Layer 18 of a small transformer language model trained on English Wikipedia (21 layers, counted from 0, width 128).
A neuron adds its activation times its output weights to the MLP's output. To switch it off is to set its activation to zero at one token and run the rest of the model.
A neuron's activation on a vector x is SiLU(gate . x) times (in . x), where the dot is the dot product.

Input weights of the MLP neurons that the questions are about. A number n stands for n times 0.0035.
n15 gate: -20 7 -33 -38 12 35 -4 12 -9 -34 41 36 -13 -10 -18 51 16 29 -36 -18 28 16 48 5 -40 -42 -9 -12 -11 -3 7 15 -29 -1 -26 22 4 -15 -22 33 56 36 -47 1 -21 18 48 9 9 -18 16 -6 34 49 13 1 -15 84 -15 -2 40 -36 7 58 -1 -12 13 -2 12 35 -19 11 -4 -26 37 -26 -14 14 27 -29 17 8 -15 -8 -3 3 21 13 11 -2 -5 21 -15 11 60 7 2 36 -10 43 15 -7 24 -18 10 -23 2 34 -21 -1 37 2 28 -30 37 -5 -9 38 15 1 -11 -6 -26 16 -25 -49 39 -41
n21 gate: -3 10 7 12 18 -18 5 24 4 0 -2 -17 25 -54 8 24 -12 6 -39 -50 -11 -6 22 9 -1 -2 -87 -32 34 1 20 -2 29 -37 80 18 38 5 -19 13 -41 20 -5 9 -3 -4 -27 6 -8 -37 -9 -18 5 -2 28 -11 1 -5 9 22 12 -47 9 -38 9 -61 -5 4 -27 22 -36 -52 21 10 -6 15 -68 -6 12 33 4 20 -16 39 -20 48 1 -22 -1 -4 -13 25 -11 2 1 -37 -33 36 12 0 -35 -1 3 6 -12 -5 -1 -28 -29 16 -32 11 -24 4 32 -1 45 -27 23 -24 -4 25 26 43 -13 -31 7 -5
n78 gate: -28 -10 11 11 -1 -17 -9 -21 8 9 9 5 -31 -4 -29 45 -40 -8 -14 -37 -2 13 15 41 -80 18 2 -28 -23 11 9 39 3 61 26 22 -14 21 -41 23 -26 9 9 36 7 18 -15 -63 42 14 -18 6 4 -2 7 -9 13 36 -16 2 -10 -24 1 -34 23 44 31 41 31 -22 57 25 17 -23 -70 46 -17 -31 10 -27 16 30 2 20 7 6 -25 -49 11 -25 -9 -22 -16 4 -15 20 -11 35 31 -20 -17 -11 36 -23 -27 -22 -6 -18 -15 1 17 15 14 15 -23 3 40 -28 -22 -18 4 -71 14 20 22 36 16 11
n120 gate: 2 -3 -8 -2 -1 -27 28 9 -36 44 -5 -10 13 -37 33 14 -6 -11 1 -18 12 -31 22 -22 -18 -10 -16 -16 22 14 55 11 5 48 20 5 -13 24 13 15 11 47 -38 12 -27 48 35 14 -2 -6 7 -20 -39 -2 -7 11 5 8 -16 -32 -32 -31 -10 -67 48 -14 29 9 50 -2 -14 5 51 23 2 -14 -28 45 9 2 -30 15 1 19 -29 70 4 -9 35 59 6 27 4 32 -54 29 -30 -12 10 7 -13 -8 66 42 21 14 0 4 -22 26 7 7 9 8 7 25 -3 -13 52 34 -52 3 35 -9 -28 5 19 14
n310 gate: -11 18 57 34 -30 75 14 37 13 -11 -27 53 -22 -42 6 22 2 33 18 11 29 47 5 -7 -20 6 -6 -28 -6 6 16 29 12 25 10 17 -18 11 19 20 -13 -7 32 3 -9 6 -21 58 42 -60 8 2 2 -38 -4 -10 -24 17 -52 38 55 18 -23 0 -7 12 21 -7 9 -48 14 -59 -34 -21 9 4 -27 2 29 58 33 -2 9 30 -23 23 4 35 -24 -22 25 -3 23 -27 -21 -34 -5 -13 18 9 42 1 -17 3 7 -39 -32 -6 -51 52 45 2 -21 -25 -31 31 -35 -10 34 3 -6 -2 13 -16 -21 -11 -16 -18
n15 in: 11 -31 -9 -7 -23 -21 -4 41 14 11 19 -22 -5 3 -26 4 -11 -12 -17 -32 10 -13 27 27 54 24 -35 10 18 3 28 30 10 5 4 -38 -52 16 -14 31 15 31 4 -40 -20 57 29 11 17 -17 -10 2 17 -4 -30 -20 35 -69 23 -45 -41 -5 50 52 -20 22 -26 2 -40 9 -50 -32 25 40 19 -13 -9 9 6 -19 -36 -34 -3 -2 -13 -4 0 41 -55 -36 10 -9 -18 -3 -3 41 -30 -37 16 41 3 -6 -5 -51 -13 -32 -2 14 -19 -7 -33 -2 17 -3 -14 18 56 48 -40 27 1 -5 32 11 -32 -30 59 -18
n21 in: -10 30 -1 -2 -11 -39 -4 -20 -21 11 -10 0 11 -31 -46 12 -35 31 24 -17 10 31 -46 20 -25 14 13 24 1 17 -18 2 -2 9 18 2 -37 -41 30 -27 -15 -33 -2 54 10 -9 20 -17 -14 1 21 10 7 -5 -11 19 9 93 -42 -42 10 -1 -24 -20 -15 9 -2 44 6 -44 -5 2 30 -60 -32 -12 -25 26 -23 40 29 21 21 1 -7 -21 2 -30 16 2 -13 28 47 40 3 1 -23 26 -45 -16 12 20 7 -2 3 -13 -33 20 -46 3 6 15 16 42 -21 -2 11 23 29 43 45 6 -69 27 17 2 43 70
n78 in: 18 21 -19 -13 -32 2 37 40 -8 7 7 -2 1 3 5 33 9 1 -43 9 37 13 -2 -10 -8 78 43 37 59 -31 -19 23 37 -2 3 -2 27 15 12 62 40 -5 -22 65 -51 6 2 25 -5 13 6 -46 3 37 40 9 45 13 -10 21 10 -15 -3 2 11 -20 45 -26 -56 -34 15 -26 15 15 61 -5 -2 -20 17 -6 -42 39 -1 19 0 -8 -10 -41 5 21 -40 5 -18 -5 -24 -18 17 2 20 -14 -14 -40 -4 33 17 -11 14 39 39 -46 -27 -54 -8 16 -2 -9 10 27 32 6 33 11 1 -42 -4 7 -33 -1
n120 in: -5 14 -6 10 -10 33 -9 0 11 -22 49 55 8 4 -9 -13 -6 -12 54 -29 -8 -48 -4 38 -48 -44 34 -10 41 -2 -18 29 -31 18 -17 -1 -20 -35 -8 -19 2 21 -65 12 13 -8 -8 29 -32 -51 22 12 -2 -31 5 7 68 -30 26 10 -16 10 -14 27 -38 21 1 28 2 -4 12 4 -26 -51 -92 9 -46 43 3 -42 7 2 -26 34 55 2 -4 -26 19 30 64 -2 0 -12 -15 -49 11 9 9 -16 -27 -9 -28 -1 12 43 33 12 13 36 -28 -41 31 -54 5 1 -25 -75 -19 -2 -79 15 11 -1 32 11 -1 -12
n310 in: -41 30 8 -43 31 30 6 51 -2 -16 16 55 -59 -26 -4 -19 -36 37 12 33 -2 -25 33 1 -64 0 17 -38 42 4 -33 27 -12 -8 69 -16 -62 53 -12 37 36 -37 11 1 -18 -38 -15 -8 -3 45 15 48 -8 -13 25 5 -4 33 -19 11 13 -10 -38 -24 39 41 -24 -27 -12 -31 19 -43 41 -7 13 10 -22 5 1 -32 29 49 -13 -28 10 17 4 15 47 -1 -4 -23 27 -3 40 -19 -14 -36 -21 12 22 -6 -14 12 3 -14 -7 18 -6 18 5 21 -2 -16 -26 43 52 8 51 5 10 3 53 3 -31 -19 -9 28

Output weights of the MLP neurons that the questions are about. A number n stands for n times 0.0043.
n15: -26 12 -6 -9 13 -30 -34 -21 -11 40 3 20 -36 10 4 -1 9 -10 49 -6 -47 5 -20 -49 -5 -10 33 8 -6 -23 26 13 50 -9 -42 5 -17 40 15 -3 -4 -18 8 14 -54 -15 -16 -32 -15 -10 -23 8 1 -44 -22 4 -10 -5 -5 -18 15 -24 45 -21 -23 43 -40 19 -13 31 -3 -25 -31 8 -46 -21 16 14 -20 6 -2 42 20 -17 -23 -4 31 -40 34 -5 -9 -29 -7 1 -1 -17 -39 -4 -1 7 0 5 4 -17 9 28 38 14 13 39 -15 44 -60 -21 12 -12 -16 -22 9 -34 7 11 -21 -4 38 -8 -6 16
n21: 17 -3 -10 31 69 10 28 -16 -4 28 10 4 49 -1 47 -17 -29 -20 11 -11 26 9 71 1 -27 -36 0 -29 -15 -28 -15 2 -10 1 5 7 24 -5 -36 -7 -16 -14 41 31 56 -13 44 -22 -16 -21 4 18 -24 45 16 -17 9 -16 3 -24 -8 -27 -6 60 43 -27 29 19 -22 42 3 9 6 -3 -7 -7 -6 -27 3 -12 27 -15 -7 -33 1 17 8 -19 -9 3 2 20 36 24 -22 -4 31 -14 -8 1 46 -6 -1 -16 -11 30 -5 -35 -20 14 6 39 -39 20 -9 10 -24 -24 9 14 -2 13 -19 -1 -13 -35 -33 29
n78: -24 -14 9 10 -11 14 7 -10 28 -7 -29 23 16 -15 7 12 18 -20 29 19 -15 33 18 -25 16 -10 -26 20 -8 -57 -19 -20 15 26 16 -11 -16 -8 1 6 48 19 -3 7 -93 -3 17 -14 -12 39 -35 -19 -7 5 0 61 -26 20 10 29 2 17 -6 20 -11 25 20 -24 18 7 18 -39 -35 20 -32 -20 11 -60 -26 -5 3 -14 9 42 14 2 4 -29 10 -35 9 24 7 -13 13 22 27 12 -11 -8 -3 -25 1 -10 0 16 -11 58 -33 38 34 45 -19 18 -13 -47 -12 -16 13 -25 3 29 18 -14 -10 0 -6 -3
n120: 29 -37 -45 -12 10 46 -22 8 -34 47 -5 0 -14 -16 -35 5 18 -16 -16 16 -27 23 -5 29 14 -31 31 38 -40 -13 -43 25 -14 -47 28 -12 -5 4 -13 -34 13 40 32 -24 -6 0 25 33 32 53 -39 12 -11 6 5 -24 46 19 -7 35 -25 -13 41 -14 -30 25 -28 -31 -32 12 -16 30 28 -48 -18 4 12 23 -16 24 9 -22 21 -2 -49 -6 -11 -43 -9 -28 -12 1 27 16 -8 -19 37 -21 31 -23 6 -2 14 -13 -20 39 -2 -51 3 -30 6 8 28 2 9 11 7 36 -32 -1 19 -3 16 -2 8 33 -15 56
n310: -10 2 -6 43 3 6 12 -2 16 -1 22 -12 -16 26 -38 -4 -24 -4 11 12 17 13 -10 7 25 30 -11 -14 -19 -8 -31 -2 10 -22 -34 18 -40 6 17 -28 -13 2 -3 -4 2 -1 10 14 -6 -19 8 0 -3 -21 -22 -55 9 -12 7 5 -31 -4 19 20 -20 15 -47 -24 -15 40 23 27 34 9 -40 -7 23 17 30 -2 -24 -2 -35 -34 -18 -33 17 20 -49 -38 1 -4 6 -42 -40 -19 2 8 -35 3 24 17 19 15 6 6 34 -12 37 -63 -22 10 10 11 1 1 20 -11 -2 -7 -2 -15 -21 15 -8 -17 2 1

Each question names a token from some text and the token that comes next. It shows the vector x that enters the MLP there. A number n stands for n times 0.066.

Then comes g, the gradient of the next token's log-probability with respect to the MLP's output, scaled to length 1. A neuron's effect is roughly proportional to its activation times (output weights . g). A number n stands for n times 0.0038.

"ium", then " ("
x: 33 26 -48 17 19 14 2 26 40 -4 22 11 12 7 1 8 29 36 0 12 9 16 2 3 20 -28 -16 -12 -7 33 11 -2 -3 20 -16 -2 46 -11 -33 24 13 29 29 -5 -38 -13 -35 -30 -19 -14 -10 -5 12 21 -14 42 5 17 -12 -3 -15 -21 19 3 -23 -31 -19 9 -27 21 11 -27 -32 18 6 -38 -19 -52 -14 39 26 -16 46 13 29 -5 2 -38 7 39 -6 -20 -2 21 -10 14 2 7 -1 -67 11 -6 -48 -12 -3 46 32 26 -37 21 -1 -6 -14 3 6 17 -11 -14 -1 -32 -17 9 38 -19 -12 13 -50 -14
g: 22 -9 12 5 12 11 -19 -12 -15 -49 -25 -12 7 4 -20 16 -1 15 47 22 -1 35 -20 37 1 4 7 30 27 -68 22 -14 12 8 15 15 -3 -28 -35 -43 30 -25 -14 -7 -32 -15 -27 -3 -7 -13 10 -15 2 -19 -30 -5 10 -39 -6 -36 26 21 3 8 3 30 1 -8 6 -38 37 25 41 -1 15 -14 -66 17 44 -8 -23 -2 22 5 40 39 -2 2 -15 -7 22 -6 1 -69 -17 18 -1 -32 18 -9 48 22 -15 -14 -10 8 -16 -8 31 0 -41 -2 -7 16 -13 2 -31 10 25 -27 -13 13 -17 8 -39 10 6 3
Which neuron, switched off, lowers the next token's probability most? n21

" it", then " would"
x: 2 -6 -41 -12 -6 -18 -16 17 -13 3 19 32 -25 -30 6 -8 9 -15 24 -16 -42 0 14 -8 12 -7 12 51 7 7 19 14 -2 6 13 2 45 8 13 11 17 -3 24 4 -44 -9 -22 -1 -20 1 23 16 21 21 8 14 -14 6 -22 2 -32 19 21 17 -9 7 -4 4 10 -33 13 -14 -20 -12 -17 22 -15 -11 -32 22 3 8 -3 64 25 26 -22 -45 0 -3 -14 -8 4 71 -17 31 -37 34 -9 -11 -26 -21 -19 12 -2 -10 -21 -11 -30 63 38 -23 -28 11 19 31 -30 16 -8 -10 -26 27 18 13 21 9 -24 -27
g: -12 27 5 -27 38 35 60 -21 -21 42 -43 7 5 -1 15 1 5 -48 -3 -32 -12 -22 13 -25 -41 -18 -1 -14 -38 -11 -7 50 -12 18 -40 -17 12 18 28 -18 13 -8 51 3 5 25 12 -49 26 24 -2 2 15 17 -1 -22 28 16 -11 22 10 -12 -12 7 2 -8 -40 -24 -55 -19 15 -1 -24 7 -23 -8 25 -37 2 -23 -1 46 -15 2 1 -14 -5 -6 19 44 12 19 -13 -4 9 -6 -1 -23 0 25 -32 6 -12 1 29 19 -7 -11 -14 6 16 -15 57 17 -30 -17 2 -17 46 50 -1 -15 5 6 25 -1 -19 -24
Which neuron, switched off, lowers the next token's probability most? n21

" to", then " m"
x: 8 22 -82 -24 3 -12 -7 15 -27 3 36 16 2 -18 -33 20 2 20 41 17 -21 -22 -7 -4 -6 -8 7 -5 1 14 4 24 -34 23 9 -25 5 -30 -3 3 15 -21 -24 16 -16 19 -5 9 -14 -6 -25 -20 11 24 13 -9 3 -24 -30 19 10 -24 -17 9 26 32 9 10 -20 -4 -30 16 -30 14 7 35 -18 -16 -41 26 -28 -1 10 29 10 -20 -6 -67 19 16 -26 -49 -21 44 -7 -15 -15 7 7 -55 10 16 -22 -16 -21 -15 -15 9 -29 60 7 -25 -34 11 20 42 8 14 4 4 -3 18 6 9 3 0 14 10
g: -35 -8 -2 -5 0 -31 -7 35 0 13 -2 9 20 -2 -38 1 -22 20 51 35 20 34 -5 -19 56 -14 -24 3 2 7 -20 -13 -23 -4 -10 -11 -42 3 32 6 -16 5 8 5 -24 -10 15 -26 27 22 7 -11 -7 -15 -2 -31 28 1 28 -10 6 16 1 -29 39 -5 -46 23 -22 23 -33 -11 54 18 35 -18 -16 -8 -35 24 3 -11 30 36 -12 50 -58 -2 -5 -11 6 -11 -3 34 -25 -21 23 2 -9 -7 -39 43 15 12 21 7 -10 8 -13 -8 9 -12 7 28 5 -31 -9 -5 -15 -16 44 -21 27 -7 -45 50 -9 37
Which neuron, switched off, lowers the next token's probability most? n120

"el", then " sp"
x: 31 -22 -51 33 -4 18 -20 13 -9 12 43 2 9 -43 -6 -16 -23 -18 10 -8 -19 44 26 1 4 -11 12 -33 -8 -8 26 11 3 -13 -4 7 35 -49 6 17 16 -21 56 -3 -28 9 -17 0 5 -13 -14 -59 24 20 5 13 8 -1 -22 -19 -10 -11 9 -8 -16 -10 -18 15 16 21 -14 -26 -20 -5 17 -30 -18 -32 -14 30 2 -40 23 28 -4 3 -28 18 -16 0 1 -62 -20 4 -28 57 25 -1 13 -26 19 4 -62 -18 -19 10 13 0 -48 25 42 -4 -29 38 1 11 6 -5 -10 -25 -2 11 -18 -20 17 -35 -16 -7
g: -10 -4 -2 13 -22 -60 -27 -13 44 -20 -11 -2 -6 -22 -18 20 20 -3 -4 16 -13 7 -18 13 -26 -9 -9 -21 19 -5 -5 -31 -9 -1 -16 -22 -13 14 16 -17 21 -63 -24 32 -16 -21 8 -4 -40 28 -62 -14 -23 23 -24 24 -1 21 -24 60 19 37 7 -7 9 -11 -5 -11 -22 -27 -6 24 22 12 -5 -19 -27 -25 -4 27 -35 -34 17 22 53 -23 33 -36 31 -24 -19 4 -29 6 5 7 16 39 -3 -12 -10 -42 16 -15 10 25 8 43 8 23 23 -17 3 -7 22 -27 -11 14 32 -26 -20 15 33 3 6 15 38 25
Which neuron, switched off, lowers the next token's probability most? n310

"'", then " ex"
x: 43 -10 -47 24 27 14 -7 2 15 -22 -6 39 49 -16 -30 43 15 -23 35 6 2 6 23 32 22 7 6 7 -8 7 36 6 -11 44 -12 -23 20 -11 -26 -4 5 0 32 -6 -75 18 -7 -1 14 1 -17 -22 24 30 -11 28 -8 -26 -11 -1 -4 9 15 -10 -17 9 11 33 -23 5 -4 -19 13 3 6 -55 -32 -19 8 21 -7 -4 47 36 9 -18 -19 -15 -14 -32 -17 -19 -15 0 -15 4 -23 -9 5 7 0 -9 -35 17 -32 -13 1 -14 -19 29 11 10 4 31 11 1 -7 -6 -44 0 -18 8 7 29 -5 -5 -10 -26
g: -30 -4 -27 -36 0 -2 -18 -1 -12 18 12 -10 -21 40 -31 -10 -30 10 -8 -18 -6 -50 0 3 8 36 36 43 -38 40 -26 7 -23 -28 48 -17 -17 -20 -15 -2 -8 -41 -3 28 -3 -3 -19 24 -34 31 -27 -4 -1 16 14 -3 -2 18 -46 35 -26 -33 18 -48 30 -21 16 6 17 -15 -30 -5 -11 8 12 5 -13 -5 -33 -11 32 -13 33 11 27 -10 -37 -56 -9 5 -45 4 1 30 -26 -7 -48 12 -25 4 -3 -15 12 4 -45 10 12 31 -25 10 2 -4 -12 -14 20 -10 0 -7 26 -1 8 -36 13 -18 41 -25 2 -23
Which neuron, switched off, lowers the next token's probability most? n310

" |", then " "
x: -14 31 -37 12 4 2 12 1 12 -9 -11 14 -13 8 -5 1 18 9 16 22 -7 -25 -9 8 35 1 -29 15 27 16 7 -15 -31 -1 -8 -8 -13 11 2 -3 26 -3 -23 -10 -72 -12 -14 8 0 -8 11 -27 15 -6 -24 -24 -3 -11 -28 -21 13 1 27 20 -10 -1 -1 7 -7 22 -26 31 9 16 6 -36 -22 -26 34 -32 -14 29 -28 -7 18 -13 -1 -31 18 15 -15 4 -51 25 18 2 -56 0 -16 -2 -20 24 -27 -6 -6 -5 -1 -39 -17 73 16 24 -27 10 38 -21 -36 -14 -14 -12 -37 18 1 -3 -6 6 -8 -8
g: 21 20 -14 -21 -42 -29 -58 24 -50 4 -16 -61 -6 -18 -5 9 -17 4 -17 -4 -14 -40 -56 -24 11 3 -36 -2 -9 18 -5 18 -7 -16 0 -7 13 21 -13 4 2 1 62 -22 6 2 6 -55 -16 16 17 -16 -5 8 -10 -7 -4 16 0 5 0 31 4 0 27 34 -18 -36 -17 14 3 -3 -1 -27 19 -3 -8 -3 30 -13 -18 -30 16 -4 11 25 -40 -1 29 24 -19 4 -21 14 15 11 -1 15 9 2 -31 -2 8 3 7 0 12 -23 4 -6 -21 88 -4 18 1 -8 -14 21 -14 -11 -1 5 34 -38 -16 -27 19 79
Which neuron, switched off, lowers the next token's probability most? n120

" to", then " l"
x: 3 32 -69 -7 8 -18 2 14 -29 -6 35 -4 14 -3 -33 22 -13 -2 15 -11 -10 -9 4 5 -9 14 -7 8 8 12 -13 10 -16 25 17 -13 7 -13 1 10 14 -20 -27 18 -27 10 -7 2 -13 -17 1 -5 17 25 8 7 -13 -36 -26 9 25 -19 -3 8 29 21 -2 37 -20 15 -36 23 -36 7 0 50 -23 -26 -40 9 -16 0 2 19 14 -12 17 -77 8 0 -24 -25 -28 41 9 -8 -19 13 -1 -57 7 11 -14 -9 -5 -13 -17 28 -32 80 12 -6 -27 44 7 19 10 12 10 2 -14 14 7 0 -5 3 14 13
g: -9 36 -16 -5 -17 -21 -18 39 -10 -18 -3 37 -49 -17 21 -25 3 -23 30 7 -28 9 -10 18 11 -36 -23 32 -56 17 -6 -30 -13 14 20 -24 0 -37 -16 42 7 -45 14 -29 -5 -2 -30 -20 11 25 4 -18 -18 -25 -19 5 36 7 -1 -8 -23 21 -31 5 -7 15 -19 -8 3 -1 -34 -7 11 19 -16 -14 -21 1 14 34 -2 4 7 20 40 -11 -15 -13 18 -10 31 1 -11 49 -7 55 -10 41 16 42 16 13 -7 -31 -21 4 -14 48 5 15 25 -24 21 -37 -16 -32 -23 6 -46 -21 42 20 32 -10 -11 -14 3 28
Which neuron, switched off, raises the next token's probability most? n21

" or", then " cor"
x: -15 -23 -64 -17 13 -32 20 36 -10 -8 33 18 5 13 -11 -6 5 14 17 1 -18 -8 5 8 5 -10 10 20 7 -15 -6 6 -37 26 -4 -22 11 -31 -19 50 10 -45 7 -12 -20 22 11 3 -6 -7 -18 -27 4 17 21 13 -19 -24 -29 17 13 -5 -1 22 0 28 -43 18 2 21 -36 -13 -18 22 -23 8 1 -46 -13 24 -6 -46 -4 41 -3 9 -9 -74 5 13 -18 -12 -12 58 13 -14 -34 3 6 5 -5 -9 2 -43 -24 -2 -8 17 -42 66 28 -11 -28 -2 5 20 21 -19 15 -2 6 -4 -6 14 6 12 21 -10
g: -28 -19 9 59 -1 -19 -9 -2 1 17 0 4 -52 18 -37 -39 -26 4 -14 0 -8 6 -25 24 -26 25 20 5 -4 -31 -2 22 -52 64 15 65 -22 3 -2 0 4 22 -55 -19 18 18 -42 -10 27 -31 11 18 11 3 -18 16 23 37 35 21 -3 -6 10 -8 15 -24 -27 7 23 -14 -19 -19 -9 0 1 18 -2 -37 -47 -31 -2 58 11 14 16 -19 -22 -7 4 -17 -17 33 -20 -10 -21 10 -30 -18 -2 6 -3 21 -4 2 44 17 0 11 -8 5 -33 5 24 -13 -10 -24 -24 -3 38 -14 24 -2 23 10 31 -22 -19 3
Which neuron, switched off, lowers the next token's probability most? n15

" requ", then "i"
x: -18 10 -9 -11 -32 1 5 16 -32 -40 -8 15 4 -20 24 -20 -49 -22 10 1 26 8 39 12 36 -10 -36 -2 7 22 -11 31 10 17 1 6 21 -30 32 -12 3 -6 -22 23 -17 2 -19 16 -37 -32 37 23 -3 20 -29 -5 -15 -8 -21 -21 9 14 -4 -1 -7 27 7 3 46 -22 30 -30 -20 -31 4 -11 13 -50 -15 -4 31 7 2 42 11 58 -24 11 18 27 0 6 -52 54 -7 38 6 -15 -4 22 -24 -14 17 13 -23 22 -18 18 13 41 26 -7 -53 -9 7 30 -38 10 10 -19 11 -25 9 13 6 6 -1 24
g: 16 -35 -15 -2 3 -21 11 -17 1 16 -2 -14 19 39 -11 52 -17 -10 -22 30 -39 5 -28 -13 0 26 -21 -7 46 -36 22 -21 -2 9 -56 -38 -9 10 -8 27 -8 -35 -17 -3 17 -33 -17 20 23 -19 2 -9 -14 40 -7 18 12 -61 43 0 -21 -19 10 18 -5 0 8 4 -58 -27 -22 -8 -29 3 11 21 37 -11 -31 -5 37 -6 -6 -24 -27 9 -65 16 32 -48 11 16 21 7 -41 -25 21 21 12 0 -2 -25 -25 -11 17 -8 -9 15 -2 11 -10 -3 -15 15 -36 27 -11 -10 -22 -12 11 -24 30 25 -1 31 1 -17
Which neuron, switched off, raises the next token's probability most? n120

" elect", then "ron"
x: -7 -24 -80 9 14 19 -1 -30 -11 -33 22 -11 -8 -2 0 17 21 18 -18 -11 -10 -1 -11 35 18 -36 8 -18 30 4 10 7 -24 22 -3 24 1 0 20 1 -15 -5 33 2 -44 -10 -10 -16 -32 29 -1 23 9 28 -7 31 -21 15 -9 -30 -10 14 -1 20 -44 -10 -13 14 -6 6 4 -28 -26 5 -30 -16 28 -23 -31 24 1 -15 12 44 11 11 -5 -31 28 -11 -32 35 -64 53 -36 12 8 -19 27 -29 23 11 4 37 -10 7 -26 6 -25 -1 27 24 -25 -4 -39 17 -9 -13 13 -1 -10 -30 16 -2 -20 3 19 -7
g: -11 -22 -3 -14 -31 21 -19 -43 1 7 4 -45 0 -3 -6 17 9 -39 -53 2 29 15 -13 21 8 -19 -14 -48 6 18 7 -6 -7 9 -20 -1 7 73 -14 -24 -28 15 7 22 33 33 -6 -10 -10 -6 16 -2 -15 7 21 39 -12 21 24 19 24 -21 -4 -20 -15 -11 -10 25 -5 28 -32 50 -51 30 2 -9 -2 38 -21 -37 -28 -2 -10 5 22 -29 15 4 14 16 15 -34 12 9 -16 -4 -43 -12 25 48 0 -26 6 -4 6 -19 -23 6 8 0 -14 -31 7 1 -3 0 14 -50 -4 62 11 7 20 37 7 -39 -45 -1
Which neuron, switched off, lowers the next token's probability most? n78

"hes", then "ised"
x: 21 19 13 12 5 40 4 -39 -18 -31 29 33 -4 18 -34 -35 -10 11 10 36 -27 -12 -27 28 -4 -17 -28 -2 29 3 6 4 -13 8 -13 -27 9 22 -11 -7 2 -6 15 -28 34 3 -10 -14 -11 -17 68 -22 32 38 -16 -4 -33 -7 10 3 11 6 -11 30 -2 -22 -19 18 -26 1 10 2 -29 -29 -21 10 3 -3 -41 -2 35 -32 36 19 -17 -4 -49 12 -1 36 4 -19 -19 -58 -42 27 -11 -21 -25 47 28 45 4 20 -34 24 23 12 7 31 -11 -12 -17 27 10 4 -6 34 -43 -40 -11 -23 4 9 0 6 -12 9
g: -39 14 -12 -1 10 -10 23 -32 39 37 -3 16 1 18 25 -1 -37 22 -1 44 -19 6 24 -13 48 -9 -26 12 13 -31 -47 9 32 49 -22 -9 65 -17 9 33 23 12 25 18 -4 58 4 5 2 -27 -7 0 15 5 -1 49 -3 33 -33 -33 21 -18 -19 30 -9 23 1 5 21 -1 31 -26 -24 29 23 -18 -6 14 -2 -22 7 30 16 -33 14 0 -3 17 -11 10 30 24 -12 8 63 15 -8 45 34 16 4 22 18 1 -27 -24 -13 12 0 12 14 5 6 -50 -4 6 15 1 -7 21 16 8 17 -23 4 13 33 15
Which neuron, switched off, lowers the next token's probability most? n78

"es", then " and"
x: 10 -21 -24 -6 14 17 -19 -13 14 6 3 42 11 -47 9 26 -20 4 18 -4 -24 -16 -9 22 14 5 -3 25 -22 -8 30 -7 -27 -4 -5 -16 -6 -29 -23 11 3 14 14 -15 -27 20 -36 -59 16 13 -1 -24 11 26 5 22 -3 -9 7 10 17 19 -14 -4 -19 -2 -10 -9 -11 17 -2 -10 -22 -38 -13 -43 -19 -75 2 12 0 -21 28 37 8 10 6 -21 12 -3 14 -51 -26 -8 -31 24 4 4 2 -15 -25 17 -56 -14 -22 -12 -11 -13 -29 82 6 -2 22 -17 29 38 -5 19 21 -21 -20 -5 -11 4 1 -3 -26 -2
g: 25 18 -31 12 20 33 -19 -4 2 5 -35 -32 -37 -18 -21 -2 8 1 0 -48 42 12 8 -3 32 -12 9 -7 -2 21 31 5 13 27 -53 11 -20 7 -16 -19 -26 -10 5 -8 1 -5 12 -10 4 -37 57 -39 -6 34 -22 14 -5 32 -17 5 11 55 -9 -7 11 -26 22 14 6 22 30 -44 -7 -17 13 22 -12 -22 0 -7 -39 6 8 0 -2 -10 43 10 -17 15 -16 -27 24 -11 -57 8 -23 -8 -53 -27 -13 2 11 35 -16 20 30 -28 14 -13 14 -3 29 25 -4 -43 -7 8 -1 19 28 -5 -29 24 -31 16 -12 -59
Which neuron, switched off, lowers the next token's probability most? n78

"ell", then " in"
x: 3 -23 -21 26 -25 -27 -15 -5 -8 -21 -11 30 -12 -39 -5 -8 12 -34 25 17 11 -47 -21 -2 25 -25 -21 -18 1 -5 22 2 -21 -1 9 -2 20 1 4 21 24 12 39 8 -47 4 21 -19 6 25 -42 -28 4 6 -52 33 -8 0 -21 -24 19 14 21 -11 -4 -37 -32 3 11 12 8 -43 28 30 -9 -32 -5 -10 -22 73 -11 -11 22 46 42 21 -45 -1 15 16 -3 -12 -14 2 -12 27 36 15 18 -38 19 -31 -26 -16 -3 1 4 20 -34 27 12 2 -6 29 8 18 -26 1 -4 -33 -12 -16 -38 -5 18 -37 -4 -6
g: -2 21 24 -30 -20 -11 -20 -1 36 -18 -5 -2 15 14 18 23 37 14 -33 42 -29 -2 7 -1 38 -19 13 -3 -19 17 -7 17 -12 10 -27 -12 3 -11 -61 -9 25 30 -22 -1 10 -31 17 2 -21 16 21 10 -4 -20 -6 14 38 -27 -25 10 9 42 24 40 -36 4 7 18 -24 21 -20 -10 20 0 -8 -2 -17 7 -1 -64 39 -22 0 65 33 12 -22 -3 -2 39 13 3 -17 -2 -18 -2 21 32 29 -3 50 22 39 26 5 17 -15 -17 -16 11 24 5 25 -9 30 4 38 24 -9 7 -46 14 -24 40 12 17 -40 -5
Which neuron, switched off, raises the next token's probability most? n120

" p", then "red"
x: 3 -50 -15 8 23 -6 57 7 2 -2 19 -12 -16 9 -23 33 -32 18 7 -22 -14 30 24 8 7 -13 -13 -7 34 -9 47 -3 -34 -7 -28 -21 -26 10 -8 41 0 25 5 21 -58 -17 -5 6 -20 -6 -11 14 -15 9 6 -14 -21 -7 -28 10 8 -19 10 49 -8 8 -16 42 22 10 13 -33 -21 10 5 -22 10 11 18 41 -27 7 -26 33 4 7 38 -5 23 8 17 -11 -39 52 -5 24 -7 -22 -5 2 -14 34 7 -28 -15 -12 -44 9 9 8 3 13 32 44 30 30 16 16 4 -29 -13 -2 32 -6 -11 -12 -28 -10
g: -42 -6 -10 -13 3 -4 12 -15 16 -49 1 36 20 -17 -24 -55 -16 4 36 21 -27 23 2 6 -5 -3 -28 27 17 2 3 -17 14 24 37 -23 35 -28 52 -16 25 12 -12 36 -1 42 8 18 -4 -11 45 0 -20 29 19 34 -2 18 -6 6 -39 -15 -54 17 -12 -41 3 7 13 -27 -6 1 -21 15 -18 3 -14 22 7 11 -1 -25 -6 -19 -30 6 20 -13 6 18 21 -50 11 -43 -20 -50 -17 -23 25 18 -26 3 48 52 16 1 -8 -14 -7 -16 10 -4 12 -7 -21 -18 34 16 -22 -27 -32 -6 30 2 12 10 -11 -34
Which neuron, switched off, raises the next token's probability most? n15